Layer 6 of a small transformer language model trained on English Wikipedia (16 layers, counted from 0, width 128). Numbers have three digits each and are written without spaces.
A neuron adds its activation times its output weights to the MLP's output. To switch it off is to set its activation to zero at one token and run the rest of the model.
A neuron's activation on a vector x is GELU(weights . x + bias), where the dot is the dot product.

Input weights of the MLP neurons that the questions are about. A number n stands for (n - 500) times 0.001.
n75 (bias -0.094): 751415492571342383496677589402588579656823563549441508454516294557416500451750519537633609780430464492368540411400488710580633687409644603456530186334473599654580621404328576202496520386588508579450570760339252421596394557540323268174433402671459592448560588508218527594622323705602575531593470350294764370300478387316552461508784508750693484302442429433378647647446465534423323661550
n82 (bias -0.155): 531463504615600318595471646541481458469508324329549412371425640473488278637527555346292723512567565598458326554440588485597305220515439300515741585419545466438381563372620424398355374679434410496504457435823617386405504535782470464504628475722496363457592535376472387606431431487801541504516666280527572839635315608412412523368630594492545824250377428424481419848518556217459464600571
n95 (bias -0.061): 612723343577463601496510409427471402338629577569599724479553624581342555504482559419543378394531436603371440467567482416492346595309385366514359518413486617634514591706707544675643792507479357588719533632550493596462330667407395578511567429606639771580314378568418599577315281565310394356397155631276406360514317489389332610404633310519390447524629489666493486657534535375638360514544
n142 (bias -0.108): 602696679752477435682615607616377610546429496515393388662591574450120377481656370692568544375615522351690700602407437547500518603611500212444524398229581459458496376449687599730674478534360408739507288392613351533311504489384419643346530702511450388521511523527457585592514602543721460404417601608353352635515535661347478349581358493504618371551547511463542543469453558281212618263268
n146 (bias -0.134): 602612697361492467378500551643303228657585496538518678539275684435371414568478396519410471795324681519396544519241700489437314765371373393440524500363496537440236681488482489591663530504521515706461400507511693603408535217519606223532360676545473392490359466551330447667766253483562529425654395611444514652708452703571671515500598471524625471383573526482613493709400280423547351391523
n162 (bias 0.070): 319500469431394386583414523586587591621528548327482632530600430722516383604380452341491572641425657649574677531352444431435658585476360536370675619551667251569568617506473565356476282484476370628438494336572346500323509654534542404530393468575529494520432397539526450427686611518622467417290483325640596627600537455543438402494452460543726540514446442497669392424613428444467699388577
n168 (bias -0.013): 323475489364768674459565433588586488408336628236456426622507500156457464561352813573421562606439714629507688364492489449473402356452369675351433586342533711511537326406507504535482522549389508497614273623522591463571433511619526423768316563712866441538701590430608475523337394415559723681453335543492433369504465274578381647563627438665665445676482372423519583356546543278403547279550
n169 (bias -0.149): 504325687511367759560478572504365455291579496603548455587489582515342642558567322477636569607496627327477604477433335639350493622463443424315632614591482388294594515244504450347412395266518462528399174639534515631435696531406345757349545600489473507517489772733438546769651357363489641654744402450648408661289671638492455708485606581468519481267460322727542307596565598340572544307551
n187 (bias -0.109): 543733351536520714527723471355546479413608682555641454489375313611723496318569485265621485437623408338647550441391469620581515213363574479310665305451375117359546500561492529383553611528659397587411416732632319362452613414585481564484553504787429442722361481447219544484415699487401587371734362563406449655553353382396701691576504352553267549517609778687347608555455631504474663508608
n234 (bias -0.061): 772438518470696631542538260640539372533348458389598806510656713282392360475465558518603607446562799529214580310504648407768427371420546421571274496493542402597606559559396329488521423338534363567659577426379514521632517489366448346466357386619547676690383319596559564482328552363570552260575630358386387655636510615525408448538500670294587500372417566465550575590452500550432500550507
n248 (bias -0.162): 621512574476754442398422455550555766307572546678567572319479289474536620596661446764650537509364581426828618401522606836518454435483586290568423526236215623375368533545441265306641398291480674384471526445534557606431367582411559549631555266318478619547594500397363691565618702315462361484899495696556387622299262348372410601740596487139285441471666500336565401731201512577323545788518
n249 (bias -0.078): 709564595547597371643391306475547615604348340457611616526443581280398417480477556492520576528355709679492419587407775455664378421254679371453579449466462763480340640671538463577285647587526436562198488341379393488459286417512691593475339585512715166341449461671625433476920455691450596433566420672547614348489446488660718419319405408278650439474557473631362602484721625342560455461492
n267 (bias -0.160): 818426381628487390524197603573355456691456745328520476706327540272373348409480527396394429619522492352282719655723251610368239672496540668403337707473492548664238531403464454768367320837469521432454554427492578616577607410319500341432492565570360504739484346496471393521654606578262516300706382365309253481671601483520540520345602330359540504468480667396594625496674590466376504431696
n283 (bias -0.129): 508372554596457600651377404650640244284562359584236426885395634542379269374418532687517672421794353479541439717393385356400472450496591628591469475607508373366591380578460613543460590529484681635583389447479026250571473525553565496378606629391382541340566620863774567782276392641524686512517406492778310692601397422558632801573436532456492451296275545520546444424421408500651583363342
n284 (bias -0.048): 463415522476363496616423706344712684429620632470518362546525475643354528485460712489504660600460692564398453304595362443438647455713599301489734574433317547418262660339468625398440573709514347730528394716640463424357445404478489451217247400597474555649540823477238451511427473612421651444446492276400479622525371450372343561435450385376504309434457532504537762526595557497454585728629
n347 (bias -0.146): 587616462462676536394631522214471666475607407329366463365560553369573604500741472534500616400509549433393512762688348616504347258553582570615487338381448663600315136444460418251588733622535471303622521410384504516551551479274435551448707730383588586557237632509521742609677162350593500496705545457566500171229676271759525695451508342565557646857432577545358556546468556344773426483491

Output weights of the MLP neurons that the questions are about. A number n stands for (n - 500) times 0.00051.
n75: 533674548390448312732461534493357458580359473459401422748448467507352660679490714097354394461469555699462446476595701507484635389548239309489632444359373595476560577382547591545380313487503536649542551569358384469415489406464550638464328507554560398395479603574429474378319448539283520517559579570402525606675551275611595858556525517647530440310560609530535480338507644595496314598587
n82: 446590358345718555412462457537356513601507331732299425447367539427490584633475522564439599421354383459642626402699473530513433693510435570428441606608423367444602635320349634537682543746471566346574599524454514690462353372307327430493299561441632556537277703533546531687536539591581368364422376531369586702451451609295589467683497409636720575568640514353510474415456500548490462565483
n95: 441484404611653611635643459586525438566565462541507493634417326605513332601587527636347358493541280625712386581453309598407220393479752444642396702663529235527455601418476679487634522530609414384363460290378595407728438455540478385604518537551473487452172762480632551565315197445580486401454566465520571487456582493409448493620514359610657672368602574463327559619295468567500378568434
n142: 612455544621322506416367387420615422280548749478469583497641603567541461313387696486673546454669296510402544296443408682466500367612537477365689482507214680576434341506399554215527574687736447528428428601550405599622662571419582320617557525513466568671468657547528568616504551470361528443516503421352507478312481601541486440522560360545516438497310477500405544497552467444579547469416
n146: 765575451381487403496510271577525575867430460646178518427507452340769500457617452522535615614530458493555442552458520419449420472473513554459569519594537432503333443421706570344584653626567445462473532538500493463517384487413333313452614654418449377614430340500646472428562696531371319576662430507543414593526579637665365372583343665411387639518718537552435285347575575319537569402517
n162: 494503396657378483438534691432533489387588518335469484397526454358491587375601457643409452542491400372529377474567533656384462518565569542548341540333459675433378613480543400423658606684469439432515632497650646532594503503382495536617515554442582576565524465387477585479380326539249314670458590581401646466503445562535484421472478517436509455398581590468310670506705413367596236761604
n168: 700541430549452318404493537453517467583509535717591680295387525678322692551538398716460340320318286435617430776519700699473509340472617525581422515636532535297349484623500530660473584528600369406481443404454440494614460625623457576546625372481266591535475507596454564392535628447561322497529593484572542537429398543469453363527417647378381657520513471525439446568358390639510497565405
n169: 548352503409409258398221514450434483664453303331438411540751591745647453317747272464531352613579466411535469405436353566534590347478546504456369493496361346586398475565504584483269808686538325427321649379648656442552595755542562547759489615624625547520640500433387450362551693638375340493558479397298589649518596329647550639677508542479577460468577614443548561458603364651364399421442
n187: 262699642757464321634470445474542393351341471552509718595539408302481434465494485504405547653464566608235608452458447493356667652637443490550585453421524724526582441608494559672411293510528351346527476534580565458507249566266512536599415585317544412410516591631602467269400713445592410422566391540445564513474674407465549626522452449688608483558400443622554626622527463480620510283415
n234: 451529525396442625571516626155475620438482385652450441713521598541357488480392493407403392413451393601687503626590603655579549655558610485744484541426534503557320466433488377577497553432605503518751432391610346433399648624259472497465605415590550460483424614372428446364513438517444494439435480578849607509345650523390520416562385616352500525557397354449481372497541475500453465583442
n248: 528528266590666726487487682694655405573294555609468559660391590769447628765621603604467472367660419704551258765380375637460504413314238649526242528597578310571597427724583389271531399533520570387256599243550331433439420372465415653623434471222532453469656626446257527023449857334357562400586665384712318427640633509504374437528500594471283564665647547521388510359578578604504351261606
n249: 354403586247406464549638661567312506554610520390397309373577331416539405446497415665671484573656404348471273415543428388465460621751490520599503445412580568480562537605293663581514629607564559462711507574592507343762644358479576497570420364309426463281290514628542633365467654541406361497527503360632404597464313500419685553584430373424578412438544578611568682510469343641486621423597
n267: 481478441275568428564573536510444689697620530460442391574470582321467752678391455712461419433339582597500232345404534432477230497547536591476542419500296400367452296519560514339652491421506591558654500613632443440490628585574647405514392471348283481528466658477503569294319504525497659443589401411560545646316371536490650630639440484660376445593493356609696329550394699693538608665541
n283: 560609487668464383586438434553484387486528539380493386564638648589837489546694590448333683520313523464426586802708572644632578423525541650228504476389500290482423475413441451643719490386524485252349571619552437405547507593414474532868658551399347579536380289278372566430388379391486441430407699514486358524285601537393466371565548572391678576692511532500319516497421449623536529600411
n284: 522317665523400296367596559533451456466533263365583464513414584462526570597737776671538586478368651561634481497676456685433537603487516423636665468451607388365410487484474419326479409468579417484611669629623587480442353678451282676524452359653561469442391599497474310510598237537452323609429500517742527420273311423704412461478483455589551463382422655467544324493520371520405524634580
n347: 471460564714535561263564568403386482394727558392467658523427523139489622664536780644455519474542447416462432530527528740507372400527579266488657377732674449561415594511412312594679568519667580463469393537390594411528773429207387422173536440309377357357515421375644586524449313485376481377429345441469488593553367586576471768660492714485605295345555445838488807219516599564528379775473

Each question names a token from some text and the token that comes next. It shows the vector x that enters the MLP there. A number n stands for (n - 500) times 0.01.

Then comes g, the gradient of the next token's log-probability with respect to the MLP's output, scaled to length 1. A neuron's effect is roughly proportional to its activation times (output weights . g). A number n stands for (n - 500) times 0.00087.

",", then " she"
x: 463520604576602371388667473416568769527522424434759417406352627575556203443665509547487357455632468431490418314437475600332708462577459796562668520341483563528324382425463487665560691663602516457430604157608638404573739476738501379710327387349549457430270659515349386438501631409472548503449253390522493535433720704477483575656309497579383592336528461578499556505306478631553513361497
g: 530471394636438416457616534411676567482550453449403534462342586432462526519518435545444531634405434615310332736545310580494672462536637612401485496526601535351481445513469529681564493418423482399534557530519381470385572379498615560643529538493514335396460501409624515387616495296371410410490388516569676562429586324581802578349382369491576511408442635649349718597484598525241647633528
Which two neurons, each switched off alone, lower its probability most, in order? n187, n347

" in", then " January"
x: 497535613654567352429669422364573684563481437313648333524305522475617137565635470659540368263705345531508554358401449496411706594572514877403672551498611485466366532466429506709582600599575651453475532247604665315598720508661509621477674346365410390365425590641368387561344627337538555421390347491508465406446645743492371600564307697548411518390504451427365675452402361691550439537410
g: 629585576572554551679472463524455499551541401455439384567539435498485344492464719346522529364573270400350561479589651634535639363535495166490506353613554692458325485478390351592461603594413452480404515558618522536583440570399586670399521328554482583618559238490441554578496711620624534406663511409640373561515532398454604503631445394455374631457513463471360424518556451420656595313416
Which two neurons, each switched off alone, lower its probability most, in order? n283, n142

" 14", then "."
x: 443494658707456320464550421543542664683620297411640293498350619626243147585642577545473423330789393333477418393395588624400680527510463804577734587516620530528396548489527216658310590468685510670499621416477637350697396644651495526595409284392620344439438539502317355452670516329362579358364413553593575438516795663366496471608387580631557668339496507416269530443303536539428423502389
g: 605603379457416452465523484326461682559534571582428500499426454497277562658437353485371460338614478399507473315563568406668410583450466292380527517728522511542339594468582390399675349425464654562602500499536469494566346642519414367410414377339544658456722567367446670632650544531593496535467598552265560447613587543513297474350540346557642576602439614414445532606596536625513599424558
Which neuron, switched off, lowers the next token's probability most? n82

" on", then " 5"
x: 510563611660595403370661490362582707667360405420682285604388569452631149674571537627594309262635328455441635308459454392368669522580515851497661613381595561488391389483446512721643558657547604566400543263496647318744653444550435407562601353460455414449368514562370496410412680319475587453418329522496482355372696678573286545588279799525511460389505434517419655457452416629593404513505
g: 596419540670385483654396478542444476574648495471466460602538731421624530486565570511468369193764551428413356358527603621330516687522546389396420428606444499426221515628453451456486451416501492442475462547709608677522334426407470582436577442586489582737498357579414554527461617590440626383419438462537650499537493414551610457534419467550370556431381474536300439551422646433432777470487
Which two neurons, each switched off alone, lower its probability most, in order? n142, n267

".", then " Mari"
x: 468481481539651409309588424333496677611688353447526343499288561595581174546580453666622375421574420486516481320466549520454674526545482870545635697364480565495202456441547450666624550645564650547597600216576638407632689457718506441693441264423533502389398813491325595435516488336546553457422349413422550502441685622441360440603292457596395533346475563427558777452490453671592377306506
g: 665476719720370587300595524438560361440505440444474731519393514349403559436396594500526674504489356342490608479573539497604563368430337447265566293520565297500532443558512482447559412568435461541613580400620516565466499415515514356649539530657385480392672438612512492401566692498333607456494599525612555426646568490490435705506549578457477468332676557611543443370292501469358431681393
Which neuron, switched off, lowers the next token's probability most? n347

" called", then " for"
x: 419558574563500530500651562415751612587445470465684327443447675586524213581434470722456244391719561500466496286405555459358580483600497821578593619330496474552397580497585475730685569634473407513497690354388557384579642502712366467730667343342484565377289498504371504490397606372424572559209232472420573441447583694513217513554244736533497446355655446583524594389412430652648326415396
g: 486624600490503523524427525284528559352443590463418550454547749445372495529418392429576462406581334550430478487517440477443535281766509392593467520580359610457541499645602516772586478515476559556520451546470525481545424517443354433630274416430614570379438576517497520490348418486474642620569418471299517588525554709542730416385474548662440701350502479524374741447352222614463485595544
Which neuron, switched off, lowers the next token's probability most? n95

" constitu", then "ti"
x: 492798553657400498448406311448474564562468476506684337471518693514478224436621508442516393440626441375484388257459563549622751398467422826460593665475484551591386518579568392739640416467462514555537786377429655475783828376639476408645511349219474462279418793702330411442438557342660508387438394559249613432425578709404408599473232622571416599358536506492389544466439437646590444481459
g: 300709618507409588373504544419437522529533426413466540667789397390318391522394508570412390597568425539407470369543431548565506308476365519632503453535621586535343593355453377422444300547582556522516646563499557575487567656252524432569343411477374620604534579487628595628401645586455608567406466633646628567400561505412459354288707423478551513503272402526446584476472673487457566593580
Which neuron, switched off, lowers the next token's probability most? n234

" as", then " war"
x: 355555657694490364475632463384606735577418427439664357523425627496489185589611454683596476313749415451378502313493497408388650454479508890436600571404517593487373489486504386766757601577518529521633538352537493401535833434782484483504609336337388518345328541515381517453559661338474636405359307390490463712439607748463267543437357625497470506385440502521441556411400461612594468366535
g: 633479366655495452501438594631405321575568248561509487525521509443492412679682533457433692414486323491524528680604485643503493412469445581279522461583543539590572458522481609406293617600536549451460477455612508548605177700257410439462560531519345387508499478339278573504429533689620448327705559575557428423532371574348509448580558677426518492510559474420634496406532555411598402483580
Which neuron, switched off, lowers the next token's probability most? n283

" away", then " toward"
x: 453421533639552471303525343330582733551459485490738410564283616511471348511575481579471230408661438504555409262521516496373677402402435887531656685371597519574448473599506273641722650653633526463532593430580496315766472516552438541608577400287432527448336615519295430492485378345492666576386294440468471282400710723418313625514294577606529516335654553542519762450450397613561469532596
g: 454480345443656615464486551590549357489383543540534269544550559468515410604483503429395575620547604402549464488645375481435593612654504518439631527407461424425459554435395575467504549521615511429314629469283265502281248479648507661554422486691616421511449356552365505511646522466683510402558367507475598577396408599428570510427552506413710627628677641525600578340472492631405206437589
Which neuron, switched off, lowers the next token's probability most? n95

" years", then " in"
x: 498566691662445477552461465416575704599516451320625426546330764552368310479655426588412313314671447304409395387340465534444502479466535874425716538515539659621422494526544393688627596629676558392558618380579352369588568558628536605679533349194499247316374607574298432306554527388444534457429293613598627438466642752442408581489177470586564551398665368527370803417408571569561487400490
g: 471327573632419495499452491361485332417350317533588499552438528555688567414588461509582537581433546556591378496466443353277601500527607545441672314657610685563543467516622514348455551588617657497602598460380453508487476310416660519528598397447556574389558439569558310374295470429386481664319468638642486690684410465562551488627404503531493532490328378364393686491487350444529488727589
Which neuron, switched off, lowers the next token's probability most? n249

",", then " la"
x: 463559518532559365336660495474591740515521449408782351483301610623577167569635519578459355438548472448447465305475548575392703483487460828550679620324525520562289370462504532694530612654566509504520619151506621379582795428716457359659359399385544491425275637575387342465502570364446546497346259381398423594411614663510523602661304541580440540369503409572611639423403502702544497430454
g: 406553452441478639452600744654713297570576385566480456612424432473496481634468483457431484564439369646469530568616494531608389369485534605555585519496491411552690704515647563365487598439294314570508470441397517436332283559551609413378538552474488545561522463442413540526394409557556449366840567467354456588494575521550309479459586702442681504493464538503665302348579438413368462520295
Which neuron, switched off, lowers the next token's probability most? n146

" the", then " pal"
x: 392569571649524430366667553495550640593472347385735323357414569568450216650613479704540286353622493495551438363422539524368767489454384906540656660390540430542468549540425316661585496548537545533468707069534479501626592376635494530560592238353458653370399678540312454522487728272358435432490406526469514521457669600535250520617253701547538567427533465525418556415400472679417397502609
g: 609488316459480483614410432324194533565488445549528556555481618595481471667687443444396576413522496553504379630590536725470491377357656609567587739564488460409310567664622471370537612449474621593284329535646478522408638444532345663374475468512461401569553461672462558450578498456507615503522596380299440413570562368510573373295468402579491429513333455582542616487732471522364483501436
Which neuron, switched off, lowers the next token's probability most? n248

"\n\n", then "He"
x: 458452534556605489421553418387536608636656398472611368391389628473540198523738355664664429310701455454601549326444517606320713479586458851617581512492564622587384380402489431674617501550432573478635652267458668403560641432714729560707393465408523567313329637511371466469426617365369438427563330382494488474329708474436233399587269545593350550339539539552522729399397600726616462301547
g: 466606459463439614458471426367406572359437471473522539584430609504322410738687562415361424515373471573701251463455243618457396445563735707478646378657532592546466483480574457588414519493492577486400487437783453643515734578476674528469390467642549321399482469552534517460611471522552340497491411425699619528535435363363690527539463339547457540583348413445336507547561505492440535479466
Which neuron, switched off, lowers the next token's probability most? n347

"e", then ","
x: 375498686569624460353514472384638699628610324503645398495406600614361215573530347453506315357568589449304584217473461433426733529430446935453546633482580459478431428485455413702416630469567566556403489240414570543561638542623505580628531339444653551333437555688333376472557696436361537613374279473538536512375644722560397614539304682662597591339474440601511718331314393627558458393396
g: 657568540358521550382486533483362711403614461549561452456460468573577420438493307464548357351299476420431488378556473639433262574476625623528633351221458544502316407508557542533586795535501604570517446547602500337406497563558421652555565307416518454428731571477425526633727486606488537438349424568537538402508496551361524438373562487406439440609563573610326554614584364654590601435636
Which neuron, switched off, lowers the next token's probability most? n162

" the", then " law"
x: 351530528528604425344662517527566666590458333442752323419436576566485231637633483626392341385646505499538481391459515526384744451516409933521615678323532431550498543508445275649597541526544578560495674052533502479618587350578499491574625249334469647348434664559316447480521747330381495441491375495438542518438717596504213527655267684560530565405536450519427582402435474659414382502566
g: 384634292604476494513243639351527637436418441464503509571402503508442499396571460640537626680401537510430488598328429531581567585647418619491600367455697457489352609576671584728542476456529584415502471457523585432562472559494508525345465472439404522365553575473546563576394445314255336298714376584653532391573614382544605533465613533440364711334562521261500614443414421490546609556523
Which neuron, switched off, lowers the next token's probability most? n248

" may", then " return"
x: 494496615474451379372587405332506673597470375437640430499438629482442318441613413616600295224671445485632476359445435570492657425405441853538557774492487587421306540534553411689674585631529630579756542366622478422640567552681609417660563331415442530356376764813395367420366514350255611519349227504245431495429612623508374546765259594549320619377568446444473684391482447471585386457616
g: 460618525619468555567540517510452423628664289340362448590672416585530474583405493491496651485608534649382623853180345602424506538445481538459389515489293364603624500651211379673424536453429496469529487558566449500645456643323328509471416593443460596620495413500374558447435506441576481505469507402473538415461351503486722504448353542526548571430479437467507614372658504609519517665559
Which two neurons, each switched off alone, lower its probability most, in order? n283, n95

"g", then "s"
x: 363548619555590360338490647349698716510516399531628401438354671637411395685669370427528388458732509491678499348359491545344651541415420880459558502348667474441413469559618396763560517547554584751489638429464505408596635557663473485547445287494519537306451598519322434449346423436343421507360340266377566439402636791357188558542385597567550475389444402661408586497380562616630356471614
g: 495610425511480634446167505477463529633595535591386448547718434389406335626458521253493515461559546549643433434429301461414545621625478554476521542396537449449470560682434553578377495498482620514492490709574450384399525498636520640555309585478546507482637410727457523513470546263598311400657509543545434475392290418567318454669411493682395401483530619345598558558646691499479425475495
Which neuron, switched off, lowers the next token's probability most? n75

",", then " Cha"
x: 476521579595521364414667517373551787511549447390747378435329621600527222366650495561494316435667462458497400354448487619300703500609451803557640466341511528586333362434488565681557665645593486420436601184583561395554779509769534401652310382358498459440250685542347417439479637363473490483453305413477542551403703722525487584623365496614431625349516456533480529529323460698492489387479
g: 459605633525512600609623399302490247415504563372504549489485614590336564570541442384553431703592454432491414343478429597500537454605528514382592491456511433535426543405565600473557521471432479650479592682443400406326627451404561558690420583656441496311509350353579511416757661456485368298539620565375617342658475455405536517567391405546559587538492512708516394564505539141545629491493
Which neuron, switched off, lowers the next token's probability most? n187

"co", then "po"
x: 483542641694379538477546448300693728585625507500723353493346461662300443549565365329575221344731539495408388245420503324301716476489375946441567629613446557317396492428433389748508532378495538408613705383508435492578716590585528415491368397456595619387544600542363512554579603465440436544407254459527470648432661667566405587480357686626490571341511413516510594417486409651427404363561
g: 506539522443445373567472616353409518422517669484360376440290546713478471501356512541529573581360562757516545550284281557469613480538417509410673601610335437471402551523482575512431679492458422558562558318511532456408648417595399512313490701677512446598484459521587556434467367638534576377701369660528614638519527372620366318544462424521470540388511363712528375473429449419473603708540
Which neuron, switched off, lowers the next token's probability most? n169

" in", then " her"
x: 539544562734533332497675469355568650514486503332645342503283518505563212526593465699482384327705391507550500367335471512396715547579526849452706509494645433440366508464470518699545650542581639430482558224569604330643791590759606640629645345359422288401363577558360316524363634326367545479332375513574522392448626713530410532563282765553479486370470461427344669462395372609553438527365
g: 413594632529611363355737402381477564533482330525560528428536442417411547478407522540429590658521388480461480346550401347527512240663476464410599490446412563496625444498436480667687566451620572676595480431545564605544449562465535370553392437428599501482260581442618430619450367537521511406392538439278667503595686632418305748427641522456503319519344488497394627557626422726473483462620
Which neuron, switched off, lowers the next token's probability most? n142

" League", then " Cup"
x: 468433698744516499569380426353503631732364375379548338373468568562352170463528398393435385330711516568375466310345715584489588606523294978436658403411557615498479478488480331679569575542541409460475659351516600374611687630533642427555633311307498413352405609699348467456659661303611654552419348482518631453515577737441555565506330740608541564415525496591448653351350564655452431403395
g: 394444425592432384298537515351432326661320499454449405487662604545386569619560403464464622553616581617570452511532481482502527708508388630505488523627628324550693570446606363390444499444743535519509327438457392698333536524504466504502494580563473739515608572439601549275304538619546390670638414294595501507479728338438363577481569528542527440394527383484442587405483466504293447543559
Which neuron, switched off, raises the next token's probability most? n249

"an", then " was"
x: 438507659556576375367526441320625636590480404470695422575432669553407281600503357448653511331688550406421574178349436629498673423472472904458569558429581470470441392482477516649536535356598601510503588244405622452504716626606434704694511245470542362286505612655383405462512732387405544577409306414575612431378816625473495702586342633595537594306456430524513686406254424581444430382531
g: 455459572550551552393364491504349595427403475578637302648494567537530495460657454467434421314545394475412652489565512549428527444678619516422518460524489520424534549666603571554536390584408586384453710486412645485754574508360385570309286512581606393599346651388427450444390527312475567563410529460409598513355567639431726691414336436622460466324479619386508527471628640663563268552478
Which neuron, switched off, lowers the next token's probability most? n169

"s", then " Championship"
x: 405463598647520422351416543480458710594467367331614419329408679638521134610598404561529397414634596594516616376411513555548772577451468975565650419372479571434402469509497347664656395522662477452451465368518512493681545649525578548499422249385522431211529601657303409472473685303551524617411287567476584488457657710491420489559455764545563638332486391567384643438268537664465361461383
g: 613593516591507554585435386324599425487599467625288487642522434550318395453507534362328378661476438661494574453474357505456715709383332740540544667687539456444588484593534483575472577475553417491513504448514496542501535425462352790606491544555499294553535543486499566283418511494353635634409484575384602499280450468579680450547457330667498621470378515456286553449397456463488396619460
Which neuron, switched off, lowers the next token's probability most? n75

" team", then " debut"
x: 519518767666513550510496401472560651581478525409621304407345526550410136551611384503490364423691466559528357214354634477390644452420436860493689434530477459556492467434485332715763651453582552516512656387548541350539467547641636458695527446332553322272345628700370363458531591303546588583488272544632608387536483662399545440485229647619667673325575397602410740462387548624468410367522
g: 423306431342430524471538561534467332599394455406518307407631376508477619596611299461532638660574437631475498564460661387575437727589591578535295435516644422417658538360511421502537656432564580496454458549365525606633348572309650507398323469478393591603607636582489576317419642450557377466546541540537662414390411522480493486538738443525362319466526497437630403453425683504413561700451
Which neuron, switched off, lowers the next token's probability most? n249

" pre", then "fer"
x: 423462652556360485482576445378658580554523447480688258406410691620419392594659543460469178385667425413508541231431360518487668429423411723512689640579583627424432478502598444742832593669715472624686629376419389424847563415524591590610513323262436728255369614615306481325508628369532703406398376504440532616496523659398242462579282646634388485322468424464407706384487448659553363473530
g: 465499621707653356518641418580480533440452558416451521364530641264608469453445444448430376684472476466493637371508459667454532545593519487415335555579305396547544536532567674566527465331541459346426547439640339426543389452445431322607474522654478438227481506634654547364391393469457622689550312621379439395621822542732532471575534634500428453544470545572518598388390461470528537543527
Which neuron, switched off, lowers the next token's probability most? n95

" with", then " the"
x: 398649502561529412325701493373659674627466540416665364504364472384456248574617447613538360401703375429625475313484542507476696458382489902519698619505470504492387405442581559669615563569645549547569489166624649378494629391701408523652542257455556449419306528596387415511356776378576532500345297383490539436374693730506165613603445586594393527385562391407519617485478428570588421469442
g: 468566563293425609462565576280513562463473645599239378437579530281436446476352568536625446445442506543553526421572106490525608774718349536432544477577426535572504568625440545647547496529597570534451502429457480589405638504484389405476429621564532393407395466525726502452352314593407407470478558480570484450489499651385479440504732612672466564368439641465500546562562336581606537533376
Which neuron, switched off, raises the next token's probability most? n168

" He", then " would"
x: 442584675622736542237713403384624671629492370454684352382363485532468373561783289454629304254668478505492458221414460452455790453501532963538558546467504454557392391447521324683628496609355553630631583413555516524670681274711545540677417337422495595484258588566369446434563700389507410501410351444492629562392543462470479419544214513605474680372619425496471561497512379571523376367513
g: 604549590486501587537468554475469522526315417485425327482599458639410374552480567483420618398585618606321449487484358606580613292517482614457324620414413454564574484700454600654386384585646483431549593556703386381692240458555599504312526570532595457449476392441558508559440526568581377563711267676428712456431348628583569510461635410382387596428542438522467350399577347529420504662428
Which neuron, switched off, lowers the next token's probability most? n187

" At", then " ten"
x: 499354626691632307332689352319486653517431544425657292391382544408548338562749371522634298312650536472593539337462391447436724564491479927469632621535579532529359381474433503626644513467536578495565748341449535457524765421723428516607551403295538572457351612502452454633537636357421506371448354387572759335437621580560294523549218584622401602380451397412418661433307531672701372477491
g: 545597643559543473426469573528567419524613400559508462451564692421502698528569558526550539529534590366453584432404692507444435207461555573371528516419363528421439448606429450627468366344456443429608293331541395442558313547356430498452340405520571661763378548385493658519605516481444434348687558615344615516498346674591468456671692408544574443419462608407594610562501372451312659630459
Which neuron, switched off, lowers the next token's probability most? n347

" to", then " prov"
x: 450486566531499367400788471347523675727476365456634266464402484420470312539636385720713290341642489499486462398409355481550605504489427867538701687416551549430377433500524414744602584611583644704550455263601541434556583506630512462524658320351416532388350615730374368372514595329513573509393209421420527377505651680401272584609285602542437549361575455480493615484365551646645435509546
g: 391369307401355509540397596442513457538662425494701473529537255486607477538592532392462684430513636497461478443613420363717473351539375373463474513292682303514399487667677444533591608577389535368504470602587532554569471495407615529445388403701434419540560428606472663488425516477561580536578446476385477660617318423502689478609570359547398647353494420429685677414558479620477616345417
Which neuron, switched off, raises the next token's probability most? n142

".", then " She"
x: 437408539636668485356596413303528665626652363422479340430309602622577178470574467647554445384599481473589437282396512563458691465578482872563629593446480494424281445429464438663616552618632689511588596229613681413652642567714578431759454304384568443399321782475287591418446534340582589532437328396529599500486711632428379371574322493628423559346466551451531697522382471607534435284496
g: 355467530654466398389817424382563429512354376459622631496317525570477626523497371479459537583476468452383410612620454559360459642615431603398588440542613661522532482345378405422602459425411369644403506688384612663393623518431654594735614447562334444547435413520582451372556674430485534474430608418527698362545564411370539478460327626552491511531409654749460420468457466399383598433507
Which neuron, switched off, raises the next token's probability most? n82

" senior", then " international"
x: 538523651867504524288479382416676552537402374444600389360418641497444069547624464485496310366687519594600352231478651489418646375558635872457728506426535570609505569420570276701655588445613483467645665368465510431570543487576552459578575446361526440234384689593354365435521601322556453506541349571531609435459608711406393674541314642626601610274562565533370555373316552605329423445447
g: 458429450516420593402574721536327691293510579380590656575545430288606528382556563688607618548661374257643631469509482569651432313648530551394469450516474535535451451545579449309346402544515429441552489429483420465338400549541422396490497537519438460549458540380547547691367362571592539560458344491512681446574592486493419825448457740466551439478683431584418553540427410553338384509528
Which neuron, switched off, raises the next token's probability most? n347

"18", then " with"
x: 576554487565522428476472435488529670553534333414563458509321660601357211537623496643572301222793579463431437349526681562475702485420401840376837612415531495538400521486446303744385563451614570459542658342443690495532681421608616572506199289352565578311575575524444334461542594458588593378409288475424577388413734693415485609530252596639540522345646465522435550321486581720519267361435
g: 657619532430460487622735472563480649513605440526562662515406578507617523294372519469597480545475377497369404405353574557348562484508484437593417534342343577415413329473465545669543653554464333447489650620578554470516718303498322580484570617633625288576434463429465400398406529369699578449325493439624561490406497651553509395428477422449345538667612455578424506559345592572602608241541
Which neuron, switched off, lowers the next token's probability most? n249

" Her", then " playing"
x: 483422526647678294235596431445560675600362497308714421395424608628533368558740281532610398297637412545527552282449461493527751345370560872597524572422483589499413476478516281670548469601519570583572661388433588548494555388610599613774515244344428708373375646544395520514460729329563487458416363457464757430320760651505410443618190479703459563396645379489392510415479423638431340455499
g: 428394517617612420307501561460442428640516431459693485597451243322511602456498637505417533701407572560418466744328419647471562478614486533495372476561314558491703674568546527444489546514614487491561533426533535315449563476584374602535473427517590404490536421575499580455417477242554509646627323578580484426497373575632681567464536469456572636539447391503457639451198642374229458503440
Which neuron, switched off, lowers the next token's probability most? n248

" her", then " football"
x: 450495487706622468250604485486508620648375522394755361392363646582564255591720384688628354283686398471561453370473452585287697388485599946428565614442531584498516546510514216648604528457550622540537559410568541522469494485577539607550524315317382621351415712530290539467347661255461476507559393440448637416324766707511401516479241439614510612385615460474364638423420548522332353490639
g: 753402491666549427601389550379542478447534539345557462666392490441510425600455621344444642612390549509579576342278390618560468408591383615645549579639439305403428600421431612431441449576560406379459514606738557255525499495638357642444431642534421390569569542517415629500632399476474496661622412596631548403691472532369691497429549608529471507433469302512357376367420581494377472550405
Which neuron, switched off, lowers the next token's probability most? n248